Layer 4 of a small transformer language model trained on English Wikipedia (8 layers, counted from 0, width 128).
A neuron's activation on a vector x is GELU(weights . x + bias), where the dot is the dot product.

Input weights of the MLP neurons that the questions are about. A number n stands for n times 0.0082.
n32 (bias -0.009): 6 -32 12 0 -10 13 16 -34 20 -14 20 -14 -2 -14 81 -31 -53 -36 -9 -20 -1 -14 -8 -2 -14 49 41 1 19 6 -3 23 -48 4 -24 21 7 55 -28 10 36 20 -16 -8 11 7 14 -12 -9 -6 -17 8 24 -6 -23 -6 -13 -19 28 -1 -3 -40 -28 5 0 -3 -8 21 25 -10 12 7 24 31 -15 -7 6 -1 8 2 24 47 -7 -39 9 -42 1 18 14 32 -29 39 -27 21 -3 -23 41 18 -33 -28 16 2 24 -28 14 4 -37 -7 11 -28 20 9 -33 10 4 21 -5 20 33 -9 28 -2 -23 -15 -22 -10 1 -33
n34 (bias -0.052): -6 3 27 -61 -22 9 27 -42 -1 16 -21 -57 -13 40 35 20 0 -8 25 -67 -19 7 -23 -14 -16 -2 -22 -24 14 33 -8 -32 30 12 24 3 1 -36 -28 0 -24 -41 2 -10 -2 -10 13 23 -42 4 32 81 -32 7 18 28 -41 32 13 2 -26 -30 11 9 47 -50 -8 -18 -21 2 -1 10 -30 -22 -44 -31 13 12 -3 2 -1 10 14 -11 12 37 6 32 12 -6 35 -37 22 14 18 -19 11 18 -4 -16 15 -7 26 -38 21 29 10 22 58 46 67 3 6 -17 19 -41 -25 -10 22 2 3 6 -45 20 26 -13 21 16
n81 (bias -0.041): 43 11 28 -12 -12 -19 -39 -19 -25 23 17 4 14 -22 11 13 1 -7 -5 -5 16 -16 5 9 3 -19 56 4 37 -57 24 -30 22 -5 4 13 -63 15 29 2 -1 21 -8 -26 -4 -3 -4 -14 50 -20 -36 34 7 34 28 25 -23 -29 -34 -10 33 21 -2 8 20 -5 -33 -25 -5 -19 -6 -14 -17 -6 25 -4 38 12 -12 43 13 -41 7 9 -10 1 -21 3 48 26 -28 -23 -1 -14 36 12 25 -4 -4 -21 -31 49 9 39 -26 -21 -29 -19 -13 -11 -11 -23 -65 7 -62 37 8 15 -15 12 -24 14 30 44 17 -12 -22 7
n86 (bias 0.001): -33 -45 23 13 15 -13 -8 -39 44 44 10 -11 -9 -66 16 -8 -5 1 9 -18 4 -30 6 1 19 30 -14 -7 9 33 25 16 14 -42 -8 -30 -14 1 20 -19 15 32 -18 1 7 30 10 -6 10 -19 -22 -20 21 19 18 30 1 8 -13 21 13 -18 53 -31 -16 11 -11 -25 34 -38 4 -2 -35 18 13 -9 -22 8 -30 -35 -2 7 -23 -24 -23 -1 8 -44 -12 2 -16 -9 3 6 32 31 47 -8 14 13 4 11 21 5 -27 -15 -9 17 -2 7 8 18 -14 -27 -5 13 -10 -10 -10 -2 -8 30 29 13 -8 -10 44 -21
n141 (bias -0.019): 6 29 -16 6 6 -9 16 -13 14 -13 -35 32 -5 42 -8 7 6 -17 -14 32 22 25 -1 -3 -15 2 3 -13 -28 -21 -6 48 26 -1 47 18 2 10 -21 -9 -15 37 6 22 -3 -11 -8 2 10 36 -78 12 -3 -38 17 4 -15 -17 8 4 22 -50 -22 18 -13 32 6 42 19 1 22 0 -19 -22 28 -47 -6 14 14 5 -16 -18 -7 -44 1 25 -32 -1 -24 -37 -8 -12 -45 -4 36 1 12 -17 -5 -10 12 1 18 -1 1 -23 -10 45 25 -2 15 -16 -18 -17 -31 -4 7 51 -1 -49 16 -13 11 -33 13 62 -7 -2
n200 (bias -0.028): -44 -36 -32 -29 -16 -16 38 13 20 5 -8 -15 -29 38 -2 -20 -5 -24 -41 25 1 32 61 63 11 -17 -5 -29 -15 45 1 -18 0 -15 -34 20 17 -6 7 -16 37 -28 2 23 0 60 -23 16 20 42 45 -26 -19 -31 -18 -7 39 2 7 8 -9 8 -4 -17 17 -55 -17 -1 -21 7 -33 -4 42 -23 -1 -10 -22 46 16 9 -29 30 23 4 -38 -8 9 11 16 -16 -29 -2 6 25 8 -5 13 15 10 -14 3 16 -51 -28 10 20 -18 33 -6 23 32 -16 -14 -23 -33 -17 1 -20 51 -7 8 43 -17 -1 10 -40 -10 31
n229 (bias -0.125): 36 11 -24 -51 -33 16 -9 53 10 -35 -53 -18 -41 5 -6 -30 24 29 -11 -13 7 26 -8 -51 -13 22 -38 -14 10 33 21 8 24 0 24 61 4 15 -21 -54 -14 -26 24 -2 43 5 42 -4 18 16 -34 -22 32 5 -14 19 -9 -4 17 -49 13 -18 -14 -5 11 -18 -4 11 38 31 25 -8 -3 -37 3 -54 -40 4 -57 24 95 7 30 -24 -37 8 24 12 -4 -7 -9 -5 -72 17 53 -36 -8 3 -9 1 21 -8 40 -13 -1 -18 -8 23 -40 -16 35 -31 59 -42 -9 -51 53 28 -41 -42 46 3 -35 39 25 -11 -29 40
n297 (bias -0.080): 7 12 16 -20 -25 -15 13 7 66 21 -40 -22 -24 -37 -1 16 -21 4 19 44 3 -22 -2 -13 4 -14 -18 -34 57 32 22 3 2 -2 -6 7 -1 2 10 -11 -22 -39 30 -4 -4 -21 59 -16 30 -20 21 -25 1 24 22 47 15 -4 17 -24 -14 -1 -32 -17 -1 36 -28 -24 14 41 3 -6 9 11 -17 -36 19 -8 -6 31 10 -36 14 -15 4 -28 -1 8 -1 14 -70 -32 -43 7 37 -15 76 -1 31 -28 13 -32 14 -3 -4 10 9 13 13 3 7 17 5 -25 30 -44 24 2 -26 -29 -25 1 -1 1 5 -6 4 -12
n321 (bias -0.033): -50 21 19 -10 53 20 28 -36 50 -49 -13 32 45 -6 36 34 -13 36 -45 -44 61 45 18 -6 42 -23 20 -24 -15 4 -13 -36 17 -8 -63 -3 32 10 -35 -1 -43 26 -47 -7 -24 11 5 -9 36 -4 -2 -32 7 12 -2 -11 -63 32 6 7 -14 -53 -4 44 6 -17 35 -15 25 14 31 58 -61 -33 16 21 -21 4 2 -1 7 6 45 -25 -30 21 2 57 4 -7 -13 -1 -41 0 48 -45 -15 2 4 14 39 -16 28 -22 -16 8 -23 -15 37 -70 -1 19 -58 -53 10 10 -22 21 37 30 -60 4 26 26 -35 -7 -23 8
n467 (bias -0.026): 4 -30 29 -1 -3 -13 -1 -31 12 -38 -27 -24 -67 -7 40 30 33 21 -25 -7 39 2 12 22 -16 16 1 -24 20 1 -1 35 -18 -12 -37 3 -12 -12 -40 -21 8 1 -12 16 -28 -3 -27 18 -3 -4 -12 -43 50 -39 -20 17 11 29 2 -2 -6 7 -3 -22 36 -19 -10 -39 17 -24 -5 12 1 6 7 12 -1 47 5 26 1 34 5 -15 7 -9 -12 -27 1 1 -9 -45 -5 48 25 25 -1 32 14 -13 2 2 23 32 16 10 -1 16 -7 21 -3 74 16 3 -7 -15 4 3 -6 16 -31 9 -3 25 -28 16 -32 -38
n471 (bias -0.015): -1 -36 -1 -22 -4 29 5 22 24 7 -3 -5 -8 20 -22 -2 28 -17 -11 -26 14 29 -5 30 38 6 25 14 -19 10 -15 -34 55 24 1 -21 23 -23 33 -25 0 -14 18 16 4 -33 -10 -12 -39 -9 -4 -10 -34 -52 41 -24 -6 -28 0 64 -34 -12 -8 44 75 -4 -24 -51 7 27 -57 -10 34 23 20 12 -11 -29 3 -4 -22 -21 41 32 1 -6 -33 -10 -12 -22 3 -16 19 -2 10 -5 22 4 -40 -8 -21 -33 25 31 -13 18 30 20 -15 -6 28 -15 48 -11 7 33 15 -5 -11 -20 -31 -8 -10 51 49 -30 -16 -22
n525 (bias -0.036): -40 7 -5 -5 19 -10 -21 -28 -35 -6 -30 -28 -70 31 -2 -28 -60 0 42 -72 -16 10 41 26 19 58 -16 -52 31 8 3 56 -16 -5 13 -5 7 -1 -20 30 -24 -7 10 23 -3 29 5 21 -1 1 -26 -58 16 -14 16 11 -6 -12 -15 -1 9 18 -31 -33 52 8 -29 -5 4 13 -16 -9 4 5 29 -16 -21 49 -29 29 25 30 -16 -34 8 11 -42 -4 12 1 29 -6 -5 -12 2 27 6 17 0 -16 -4 15 20 24 -19 5 -20 19 -2 -2 -6 36 -14 3 43 -42 -5 31 33 61 -28 10 11 36 16 -13 -6 -7
n546 (bias -0.072): -8 -33 31 2 2 44 -14 -28 25 44 25 -8 -2 -60 57 1 -19 1 7 -37 2 -8 14 32 4 12 -5 20 16 -33 21 22 21 32 6 34 -59 6 -47 12 -29 2 31 22 8 3 -21 -28 -45 -45 -3 42 -57 -58 -16 41 -27 -25 -13 8 17 -32 26 -17 54 2 -8 -2 -3 -31 -9 -7 3 -16 17 -19 41 18 1 46 0 35 -11 6 6 32 -7 13 12 -4 7 -20 -2 -36 -6 13 0 23 -10 5 -14 -52 2 -38 26 -7 -6 -8 -49 61 -5 -33 25 -6 -23 -8 -34 43 20 -17 -26 83 -26 -2 27 22 -42 14
n563 (bias -0.071): 4 -13 6 24 17 -15 -4 8 30 22 1 -38 8 23 -29 -23 6 -35 -2 22 36 -41 25 -71 7 -2 62 4 -27 50 25 2 -20 -36 9 -18 -25 6 -55 -45 -27 -11 47 34 29 -25 -67 30 7 -11 29 -42 28 -17 7 30 -24 -27 -5 -47 15 -17 22 -7 -37 -21 32 7 -2 -7 -31 0 15 -30 -27 -51 45 16 -16 -25 -50 -13 15 -44 -14 -8 7 27 38 24 19 34 24 -28 40 -11 38 19 -7 -10 -39 27 19 3 5 -33 -9 45 -20 12 -12 -51 -4 7 21 -26 -8 58 -2 40 4 15 23 36 -1 -5 -9 -9
n605 (bias -0.013): 36 -7 19 34 4 12 22 -15 19 -15 -53 -2 16 -20 -3 -12 8 -16 -22 -52 -27 -1 -6 43 -7 44 -13 17 19 -25 -14 -27 23 3 -35 28 -6 -20 -33 38 -20 -22 21 18 -1 -18 18 7 12 19 -10 36 -11 15 -4 6 1 -8 -14 2 1 1 -11 15 -18 9 2 2 17 5 -44 4 18 19 -1 5 14 -23 -5 29 -23 -27 -18 -16 21 0 -12 -20 28 -5 34 -10 4 -19 -21 -32 -30 21 -7 10 -20 -5 27 -33 -16 17 -52 -46 23 1 60 -12 -9 14 -8 3 29 18 40 -45 27 -15 2 -30 49 -24 15 -9
n644 (bias -0.008): 9 -33 42 -34 -6 1 -23 -8 -33 10 14 43 -4 -5 1 -3 36 -38 31 10 12 21 -8 -22 -27 15 -5 -15 -8 9 -25 -19 2 49 -28 4 -40 21 -15 20 -14 34 29 -37 2 11 -29 6 21 35 -12 -7 -7 21 -25 -47 -37 -33 8 -24 0 -15 -9 16 10 -10 -35 25 -16 7 -9 6 24 15 -38 3 -41 34 1 53 11 -13 58 -1 26 14 -2 -18 32 18 23 33 -1 4 21 6 10 -12 -11 41 1 -11 16 7 -12 -13 -47 4 10 5 13 27 -11 35 -51 -27 -31 -36 39 -12 -6 -13 26 12 -12 29 30 -48
n734 (bias -0.079): 52 -21 -1 9 10 23 16 7 15 -40 -27 32 13 14 -21 -37 -21 -1 -40 17 14 57 26 -44 -10 -9 -44 -48 -12 -5 -18 29 -9 -2 -3 48 7 30 -4 -19 9 17 -59 -3 38 -56 -5 39 31 15 -33 -55 47 10 -6 -8 13 23 26 -6 28 -34 -21 -1 -6 15 -43 15 -7 38 9 -12 -47 18 31 -55 -13 25 -30 -5 -22 -2 -2 -61 -10 -18 30 -20 12 4 26 2 -5 -29 21 -7 0 36 2 16 4 19 34 -59 -1 -17 -15 12 4 -7 24 -12 22 -26 21 -42 34 35 5 -22 18 -9 24 -19 -9 29 -5 -5
n743 (bias 0.008): -24 2 25 20 6 4 1 8 35 -31 -17 28 40 -8 36 -28 -37 18 8 -20 1 -9 45 23 23 13 2 9 28 2 1 -22 23 -29 -21 -3 -11 24 13 -16 8 -46 14 -13 -28 28 -1 22 3 -21 5 -34 -33 15 34 10 -25 26 -11 -5 -22 -12 -22 5 0 -9 25 -55 -43 5 -1 10 -10 36 10 12 22 5 7 -3 9 13 18 25 -19 10 -40 47 20 13 -15 1 -45 -25 51 -30 -7 10 -22 -30 28 20 -29 -15 -21 -14 14 -1 -21 27 -18 1 -36 8 -15 -5 -13 -15 0 4 40 9 -10 1 8 1 11 -23
n747 (bias -0.021): 3 32 9 -3 -36 41 8 0 -10 29 14 -8 -11 17 6 8 -14 -25 -16 -38 -19 13 -20 -27 0 -17 20 13 -19 -44 20 -39 20 34 41 3 2 -7 -9 -16 20 16 -33 10 -37 7 -20 4 4 -34 7 14 -21 -4 -33 -25 10 12 31 -3 28 9 -17 0 -1 -29 17 55 -26 56 -10 -3 -23 -18 8 34 1 8 -14 -4 -8 31 14 6 -21 6 3 5 1 35 -29 6 10 29 1 46 -19 -1 16 -49 -8 22 23 3 -6 2 7 13 20 10 -17 21 -30 -57 6 2 5 -15 -30 9 -25 -1 29 -18 25 -25 28 7

Each question shows a token from some text and the vector x that enters the MLP there. A number n stands for n times 0.046.

"5": -24 2 -9 -24 49 -29 -3 -10 -13 27 -29 17 -33 5 -27 14 28 7 28 9 -16 14 -17 36 5 -23 -7 15 -17 9 -10 22 -51 -9 26 2 -42 -5 -28 5 9 -28 -45 -29 3 -16 10 -34 -2 7 16 14 -18 7 3 18 23 30 3 10 9 3 -5 -25 -12 -16 -9 15 -20 -10 3 4 5 11 9 5 -7 22 2 14 20 -7 6 -28 23 30 -15 17 -17 -13 18 20 42 3 -36 1 20 14 30 20 14 13 1 -22 39 32 7 -31 26 -16 -38 -2 2 17 11 7 20 16 -22 10 -34 -38 9 4 -19 15 -49 -11
Which neuron fires most, and how strongly? n525, at about 1.8

" target": -5 -12 -11 -11 51 -29 -9 -11 6 23 -7 -5 -17 -2 17 -6 37 11 29 21 -14 47 -45 23 -3 -16 7 12 -28 -26 44 18 -46 -3 20 -1 -19 13 -21 -20 -8 0 -51 -37 5 -4 40 -29 -9 -10 2 14 -13 0 -17 11 19 6 -13 -21 -8 -19 12 0 -23 -16 27 18 -26 2 -49 -17 1 15 -21 -4 -7 25 -7 8 4 4 -12 13 33 28 8 15 -23 10 -32 -9 24 -5 0 3 13 7 7 22 25 -3 -29 -1 4 -11 25 -9 4 36 -21 -1 11 -3 20 15 32 30 -12 11 -17 -17 29 -23 12 9 -48 11
The two highest activations, in order: n546, n747

" Date": 8 16 -26 -15 20 -13 -19 -24 -9 13 4 8 -2 2 16 -27 34 7 10 4 17 23 -47 0 1 -34 -9 12 -9 -25 8 26 -16 -14 27 -26 -12 -36 -32 32 27 -1 -43 -31 -7 12 44 -23 -15 7 -4 10 -30 -29 -20 11 16 -3 -14 11 -24 -11 16 -11 -12 6 -8 9 -13 4 -32 -3 12 27 -35 2 1 19 10 13 -1 10 -1 15 61 22 -7 28 -23 -7 -3 25 -25 -14 -20 11 10 -21 -12 5 18 12 -36 -23 -6 39 -2 -1 7 25 4 12 7 -4 31 37 26 13 6 35 -8 -34 18 -5 9 14 -16 -23
Which of these neurons fires most? n34

" by": 4 -40 -21 -13 38 -22 2 5 4 18 -34 9 -1 13 -12 -23 9 -12 15 -1 -17 42 -29 -18 -17 2 2 33 -58 6 12 30 -49 13 23 -2 -24 -13 6 -1 -9 9 -50 -24 0 -4 23 2 -16 1 4 -4 -15 -12 12 12 37 -5 -2 -11 2 -14 0 3 -36 7 13 14 -27 -11 -25 -34 -6 22 -13 15 -7 9 -3 13 2 -2 2 -7 31 8 9 38 -16 10 -11 26 -19 -27 -21 11 31 4 3 17 38 8 -27 -7 22 6 37 -23 23 8 5 -21 15 18 -1 8 30 12 9 20 -13 -19 28 -33 18 39 -37 -18
Which neuron fires most, and how strongly? n734, at about 3

"s": -31 -21 -5 -4 37 -6 -18 -2 7 7 -15 15 -11 11 15 -6 23 -18 22 23 -21 42 -30 -1 -2 -28 -6 29 -38 11 28 25 -24 -4 19 1 2 -3 -7 -6 5 3 -66 -39 -3 -19 1 -51 16 12 13 2 -18 -4 4 8 44 24 -24 11 -3 -19 10 16 -15 -9 19 9 -32 6 -11 -5 -3 38 -6 14 7 -16 4 15 2 4 -9 16 37 20 5 25 -20 23 5 14 -4 4 -7 -2 13 4 1 -7 2 -6 -27 -11 -8 13 21 -10 12 28 -7 -26 -5 10 0 33 28 3 -3 18 -34 -33 -4 -19 2 25 -72 -10
The three highest activations, in order: n471, n141, n747

" was": -27 -13 -12 -21 37 -12 10 5 -9 10 -13 32 -11 -26 -7 -37 17 21 22 40 -33 36 -39 7 -19 -7 7 14 -33 6 12 11 -4 13 39 1 7 2 -24 -29 21 -20 -52 -47 0 -10 37 -2 -11 -14 -7 19 -16 -9 2 -3 29 21 11 -24 -8 -33 29 3 -1 13 0 -2 -22 -8 -15 -24 -7 37 -9 14 -1 -14 9 6 28 10 13 4 21 8 -10 19 -21 25 -8 14 -32 1 8 12 29 -11 -25 -7 20 18 -9 -12 9 18 29 6 5 -29 -22 -22 28 0 11 22 34 3 10 -17 -18 -19 24 -2 -3 15 -45 4
The two highest activations, in order: n229, n141

"3": 9 -19 2 -10 29 -27 -21 -25 7 26 -37 6 -12 -11 -9 -1 28 18 45 5 1 15 -45 47 11 -22 -19 42 -40 8 17 1 -17 0 15 -4 -26 -8 -14 16 12 -10 -14 -43 -31 -10 29 -13 -2 6 -21 -14 -2 9 17 2 32 17 -34 16 24 -6 10 -5 -32 8 3 7 -23 2 -59 -4 -2 38 8 -2 -9 -1 26 2 13 -15 -13 5 18 24 -6 19 -3 8 13 -2 17 11 -35 14 26 1 24 42 23 35 -17 -6 5 10 -37 -20 7 -3 -16 -29 22 24 2 39 1 -7 0 15 0 -12 -12 1 -17 14 -56 -33
Which of these neurons fires most? n605

"\n": -6 -25 -27 -4 48 -25 25 12 -3 12 -8 5 -26 -7 -20 -28 18 0 31 3 -8 16 -41 -15 -16 -5 0 9 -36 5 25 21 -34 -31 27 -19 -12 4 -23 -29 14 -2 -30 -20 2 -17 20 -9 2 -18 4 -7 -17 -22 -13 -10 41 -12 -15 -26 -22 -35 17 -16 -25 15 -10 9 -6 -13 -25 -14 2 20 -17 15 0 -4 3 26 -7 18 11 7 33 29 -4 32 12 57 17 35 -12 -14 -11 3 8 1 4 18 16 30 -14 -10 3 2 0 -5 23 -14 -3 2 3 21 -7 10 49 23 34 29 -18 -16 27 -8 -7 23 -32 -3
Which neuron fires most, and how strongly? n563, at about 3.7

".": -24 -44 -17 1 10 -3 7 1 -6 24 -11 8 -22 4 -7 -8 28 24 46 21 16 35 -28 -17 -9 -18 -1 14 -48 5 31 11 -34 -19 15 -16 -19 -10 -9 -27 13 -5 -37 -28 -16 -12 42 -16 5 -35 12 -10 -1 -4 6 -5 31 1 -13 -13 3 -15 7 -3 -5 -6 -18 8 -12 -19 -40 -29 -5 34 9 6 6 2 1 0 -8 20 3 -4 5 12 4 21 -16 37 30 40 -19 -16 0 -8 14 15 11 18 48 39 -18 3 0 6 -3 -17 21 -15 -8 -16 17 3 -3 15 51 18 -8 37 -12 -22 27 -13 -6 19 -47 -9
The two highest activations, in order: n734, n563

")": -8 -14 1 -26 16 0 13 22 -19 8 7 3 -7 -1 15 -2 18 -27 12 7 -11 25 -43 12 -26 -31 1 38 -34 16 7 31 -42 9 18 -16 -33 -18 -16 -17 17 -29 -50 -7 -3 -8 36 -23 4 -3 -3 -21 11 17 -18 -14 24 14 -1 -27 -11 -17 5 6 -28 2 -7 20 -25 -4 -20 8 -8 36 9 13 -19 -5 -2 -7 31 -3 -10 -6 36 49 -15 9 -13 20 -26 38 14 13 -21 22 31 21 42 24 24 -13 -8 4 15 16 19 -17 36 -3 -27 8 15 -4 -1 15 4 4 10 23 -30 -31 33 -42 -4 8 -46 -4
The three highest activations, in order: n747, n644, n32

"2": -33 -1 -22 -24 38 -34 -5 -4 -10 20 -35 10 -22 3 -16 15 35 -1 17 4 -11 11 -19 24 4 -29 -11 16 -18 1 -23 33 -52 -5 36 11 -32 -8 -30 13 7 -20 -37 -26 -5 -13 9 -31 1 9 22 5 -24 12 3 24 22 33 -11 5 6 9 1 -22 -16 -18 -9 20 -24 -10 -4 6 7 23 2 2 -4 20 3 22 24 11 -6 -39 20 33 -11 22 -5 -7 17 22 41 11 -34 -1 24 19 15 31 7 4 -11 -13 34 23 2 -28 32 -15 -34 -8 -7 18 24 10 26 2 -19 28 -26 -26 -3 4 -25 13 -48 -15
Which of these neurons fires most? n525

",": -17 -16 -37 3 8 13 27 35 -6 8 3 -1 -17 -1 -1 11 41 -19 23 7 3 32 -28 0 -14 -1 9 25 -53 10 -14 27 -38 13 23 -16 -10 7 8 -40 24 6 -30 -29 -1 4 38 -5 -26 7 0 -11 9 -4 -3 -12 35 6 -29 -8 -3 -23 45 3 -28 -14 -17 24 -29 -5 -34 -19 -7 32 -23 25 -21 -15 -12 -5 6 -28 -5 44 16 33 -18 6 9 37 -23 16 -17 -18 -18 2 21 14 30 16 17 -9 0 -3 -19 29 3 -11 12 0 -18 -12 58 23 -13 8 23 12 -1 0 -9 1 -10 12 -1 10 -45 -27
Which neuron fires most, and how strongly? n471, at about 2.6

" Re": -4 -11 -29 9 26 -13 2 9 3 -3 -18 32 -2 -5 -3 -23 2 -9 14 22 -29 10 -38 51 -31 -25 -8 38 -62 -8 15 5 -44 -17 22 -2 -14 -13 -1 -6 30 -3 -17 -26 -24 -9 14 12 -33 -12 8 12 -36 23 6 7 34 11 -31 -3 -9 0 24 -2 2 6 -1 0 -27 11 -42 14 19 60 -30 -1 -6 12 -15 10 -5 -7 5 2 22 23 -24 21 -16 34 -42 16 -16 -3 -24 -8 25 6 19 15 36 29 -4 -28 -5 16 -4 -2 -1 19 1 16 3 9 -4 26 27 -18 13 32 -22 -12 32 -14 4 16 -37 -13
Which of these neurons fires most? n743

"1": 20 -44 -23 12 30 -20 -17 -20 -12 20 -37 -10 -6 -11 20 -2 22 -2 36 -9 -6 4 -43 21 33 -32 -20 50 -37 -3 9 -2 -15 -5 23 -3 -26 -9 -1 14 16 -7 -4 -42 -31 10 16 -16 -21 11 -10 6 5 23 -17 8 47 27 -24 15 3 9 9 -16 -19 14 -1 -1 -25 12 -33 9 12 39 6 -6 1 4 17 4 -1 3 4 2 15 14 -6 31 -4 -3 7 -7 7 1 -18 22 23 15 33 31 22 43 -20 -18 -6 12 -24 -21 -7 -21 -30 -32 -1 24 3 38 22 1 6 -2 0 -16 2 -27 -4 15 -59 -20
Which of these neurons fires most? n605

" Cle": -13 -14 -19 -15 31 -19 19 18 -2 -12 -34 2 -7 3 2 -39 15 -16 9 15 -25 23 -35 41 -21 -22 25 19 -65 2 24 -4 -45 -20 16 -15 -30 -23 19 -4 12 -31 -35 -39 -1 -10 28 7 -17 -19 -1 8 -27 -12 18 13 29 12 -1 -2 -6 -39 25 3 21 3 14 13 -14 18 -35 11 19 36 -9 11 -9 5 6 0 7 -17 0 2 30 24 20 25 -3 23 -13 15 -15 0 -29 -40 21 20 43 9 28 20 -15 -8 -7 12 -5 -7 18 24 -17 18 9 15 -1 13 27 -23 4 36 -9 -9 10 -18 1 31 -19 -33
The three highest activations, in order: n200, n743, n471

" company": -31 -18 -17 -5 44 -33 19 -11 -6 16 -18 16 -27 -13 27 -23 27 -14 28 29 -21 27 -38 -2 -9 -20 18 20 -43 6 24 -7 -40 2 36 12 -29 -12 8 -23 -8 -23 -47 -40 -3 -15 32 -19 -12 -2 -13 11 -23 -9 12 25 29 1 -13 -11 6 -17 11 14 -7 -5 12 2 -12 -4 -36 6 2 32 -11 26 -10 11 -9 16 7 8 -15 28 42 32 2 16 -30 -1 -9 24 8 -20 -11 -5 32 31 12 8 19 -22 -39 -3 30 5 11 -10 14 17 -26 0 27 -5 15 19 27 5 -7 12 5 -15 16 -21 -4 6 -45 5
Which of these neurons fires most? n546

"6": -19 -4 -14 -17 54 -24 -2 -18 -11 16 -30 20 -24 -1 -23 15 41 11 30 2 -16 14 -10 35 8 -25 -8 21 -12 -3 -2 29 -54 -12 29 -3 -48 -5 -37 13 7 -24 -36 -27 -2 -13 5 -38 0 11 14 12 -25 16 12 24 12 35 -2 9 4 7 -8 -26 -19 -7 -10 20 -23 -7 10 13 5 13 6 0 -10 25 0 18 28 -7 2 -22 12 17 -8 15 -11 -9 20 14 49 4 -43 -21 12 19 26 14 2 21 -14 -21 30 25 3 -27 28 -6 -39 1 -8 21 5 3 21 17 -17 16 -31 -36 7 4 -16 12 -47 -4
Which of these neurons fires most? n525

"ed": -18 3 -21 -16 23 -11 5 0 19 5 -8 5 -16 -10 8 4 27 -21 35 13 -5 32 -39 -2 -19 -16 -10 20 -40 -15 12 25 -36 -7 51 -1 -15 18 5 -6 16 26 -48 -42 -9 7 33 1 -25 -3 -21 -2 -1 0 3 12 19 12 -8 -15 5 3 6 6 -30 4 24 4 -23 -17 -17 -24 -27 33 -13 -10 -2 -4 7 6 -19 2 18 31 -11 33 -4 23 4 11 -22 -8 -1 12 -5 29 12 -8 22 10 33 11 -26 -13 21 7 10 -5 17 5 -21 17 7 33 -4 16 31 5 4 4 -4 -20 7 -6 -15 29 -89 -39
Which neuron fires most, and how strongly? n141, at about 2.6

"9": -18 -15 -9 -18 50 -6 -7 -24 -5 23 -30 19 -24 -14 -15 3 34 12 31 0 -12 18 -14 20 -7 -1 -1 10 -27 1 3 29 -58 -17 24 -11 -27 3 -27 15 1 -31 -46 -32 4 -21 12 -27 -13 26 7 7 -26 17 17 32 29 31 -11 19 -2 4 -1 -17 -12 -6 -8 7 -31 -1 -16 4 8 6 -1 -15 5 18 11 26 16 -5 12 -6 31 17 -7 15 -2 7 36 19 36 0 -43 -24 3 34 27 24 19 20 -14 -28 25 15 0 -26 31 -5 -43 -6 -5 27 15 -7 8 14 -16 23 -20 -41 5 -16 -17 5 -39 -13
Which neuron fires most, and how strongly? n525, at about 2.3

" business": -18 -21 -25 -2 48 -38 6 4 3 5 -11 2 -17 5 38 -39 15 6 29 8 -9 31 -49 12 -22 -27 9 18 -37 -12 48 -1 -43 6 38 8 -26 14 -3 -26 -17 -21 -48 -47 7 -12 18 -9 -23 -13 12 -1 -7 16 16 21 7 -4 -27 2 -9 -21 29 12 -6 -2 36 -3 -14 19 -42 7 -16 41 -13 10 9 -12 -3 9 14 6 -14 12 15 31 23 10 -30 24 -10 32 3 -4 -26 13 33 34 6 3 21 -10 -18 2 20 -7 21 -21 18 10 -18 1 8 -5 -6 6 29 5 1 17 4 -20 14 -5 -33 13 -30 -14
Which of these neurons fires most? n32

"ar": 3 -10 -21 2 11 -17 15 -6 12 14 -26 2 -23 -34 -39 -23 7 12 24 4 -32 3 -18 26 10 6 18 19 -20 1 -6 37 -21 12 32 5 -12 8 5 9 3 -8 -18 -41 19 -2 28 -30 -5 5 -13 12 -6 -3 11 9 30 16 -1 -5 -4 -22 16 21 -44 -6 3 -3 14 -6 -33 -14 10 35 -27 -3 -18 1 8 -2 3 7 -25 32 20 17 -1 -7 -26 48 -22 14 -11 0 -15 -4 4 4 17 17 16 1 -7 -7 -17 1 4 -9 -7 -4 -5 15 16 17 -15 -15 63 17 31 55 -33 -21 11 -25 -9 29 -64 -41
The three highest activations, in order: n297, n32, n605

" title": -11 -25 -32 -12 32 -53 11 2 -7 10 -10 13 -6 -18 11 -25 25 -4 30 32 -13 26 -43 7 -5 -4 7 15 -37 -1 39 -5 -53 16 24 -6 -30 -6 -3 -13 -4 -9 -54 -24 5 -26 38 7 -7 -11 6 1 -7 -3 -32 37 33 7 -38 -1 -22 -8 19 12 0 3 34 8 -16 -21 -14 -16 15 5 -9 -11 -5 12 14 3 -1 2 11 16 39 32 -6 13 -31 1 -11 31 -9 8 -3 24 20 18 18 7 40 17 -31 -9 7 0 -3 3 8 -5 0 -2 14 6 4 37 13 14 -3 18 3 -33 26 -7 -33 13 -51 -17
The three highest activations, in order: n32, n467, n141

"4": -11 8 -33 -14 30 -20 -10 8 -11 9 -42 23 -25 1 -27 -9 22 2 24 22 5 13 -37 54 -8 2 -7 11 -39 12 -16 6 -45 -8 13 2 -17 -3 -11 18 -8 1 -3 -39 -27 -3 49 -22 -9 -3 -4 9 -10 0 2 13 34 21 -22 7 9 7 -11 -15 -17 -14 -18 6 -25 1 -23 6 1 15 5 13 -33 7 16 13 29 7 15 17 16 17 -22 0 29 22 -17 20 8 -17 -27 -26 6 28 25 34 -6 4 -3 -17 3 27 -49 -3 24 -11 -12 5 48 37 -1 -7 21 11 -5 44 -39 -19 11 -13 9 13 -51 -16
Which of these neurons fires most? n525

"OT": 38 -18 11 -9 40 -34 -15 -3 -8 4 -8 12 -22 9 -4 -4 6 13 -7 4 1 36 -25 28 31 -11 -19 14 -34 7 11 19 -25 -33 2 -29 -32 -32 -6 17 -25 -25 -5 5 -30 6 37 -23 -12 8 7 -9 -13 1 18 4 24 45 -30 -18 -8 -6 -1 5 -4 0 6 8 1 9 -36 10 31 47 -4 26 -20 10 -15 -8 22 -14 -5 2 10 9 -17 -8 -32 -4 2 19 39 3 -38 -5 28 1 40 34 10 32 -10 -12 21 37 -20 -13 -16 26 -40 -24 -1 21 15 26 10 2 -14 34 -7 -20 6 -30 -5 -7 -47 -10
The three highest activations, in order: n525, n467, n605

" Group": -3 -18 -7 -11 33 -24 15 37 -11 11 -14 -6 -11 -3 1 -22 26 4 7 32 -7 35 -43 27 -10 -12 4 26 -30 -15 41 -11 -25 -14 23 -4 -46 -10 40 -31 -11 -37 -17 -33 -12 -6 41 -7 -18 -14 11 11 -13 22 -11 6 20 7 -19 -28 16 -19 29 -3 -31 -16 14 17 -15 9 -54 11 -8 23 0 9 3 -1 1 1 -15 7 1 29 25 21 -1 6 -25 6 -12 34 -13 -24 -24 1 27 12 -29 16 43 28 -9 -30 13 6 6 18 2 20 -18 -9 3 -10 -12 17 38 -10 3 45 -22 -15 14 -23 9 8 -39 21
The three highest activations, in order: n747, n200, n743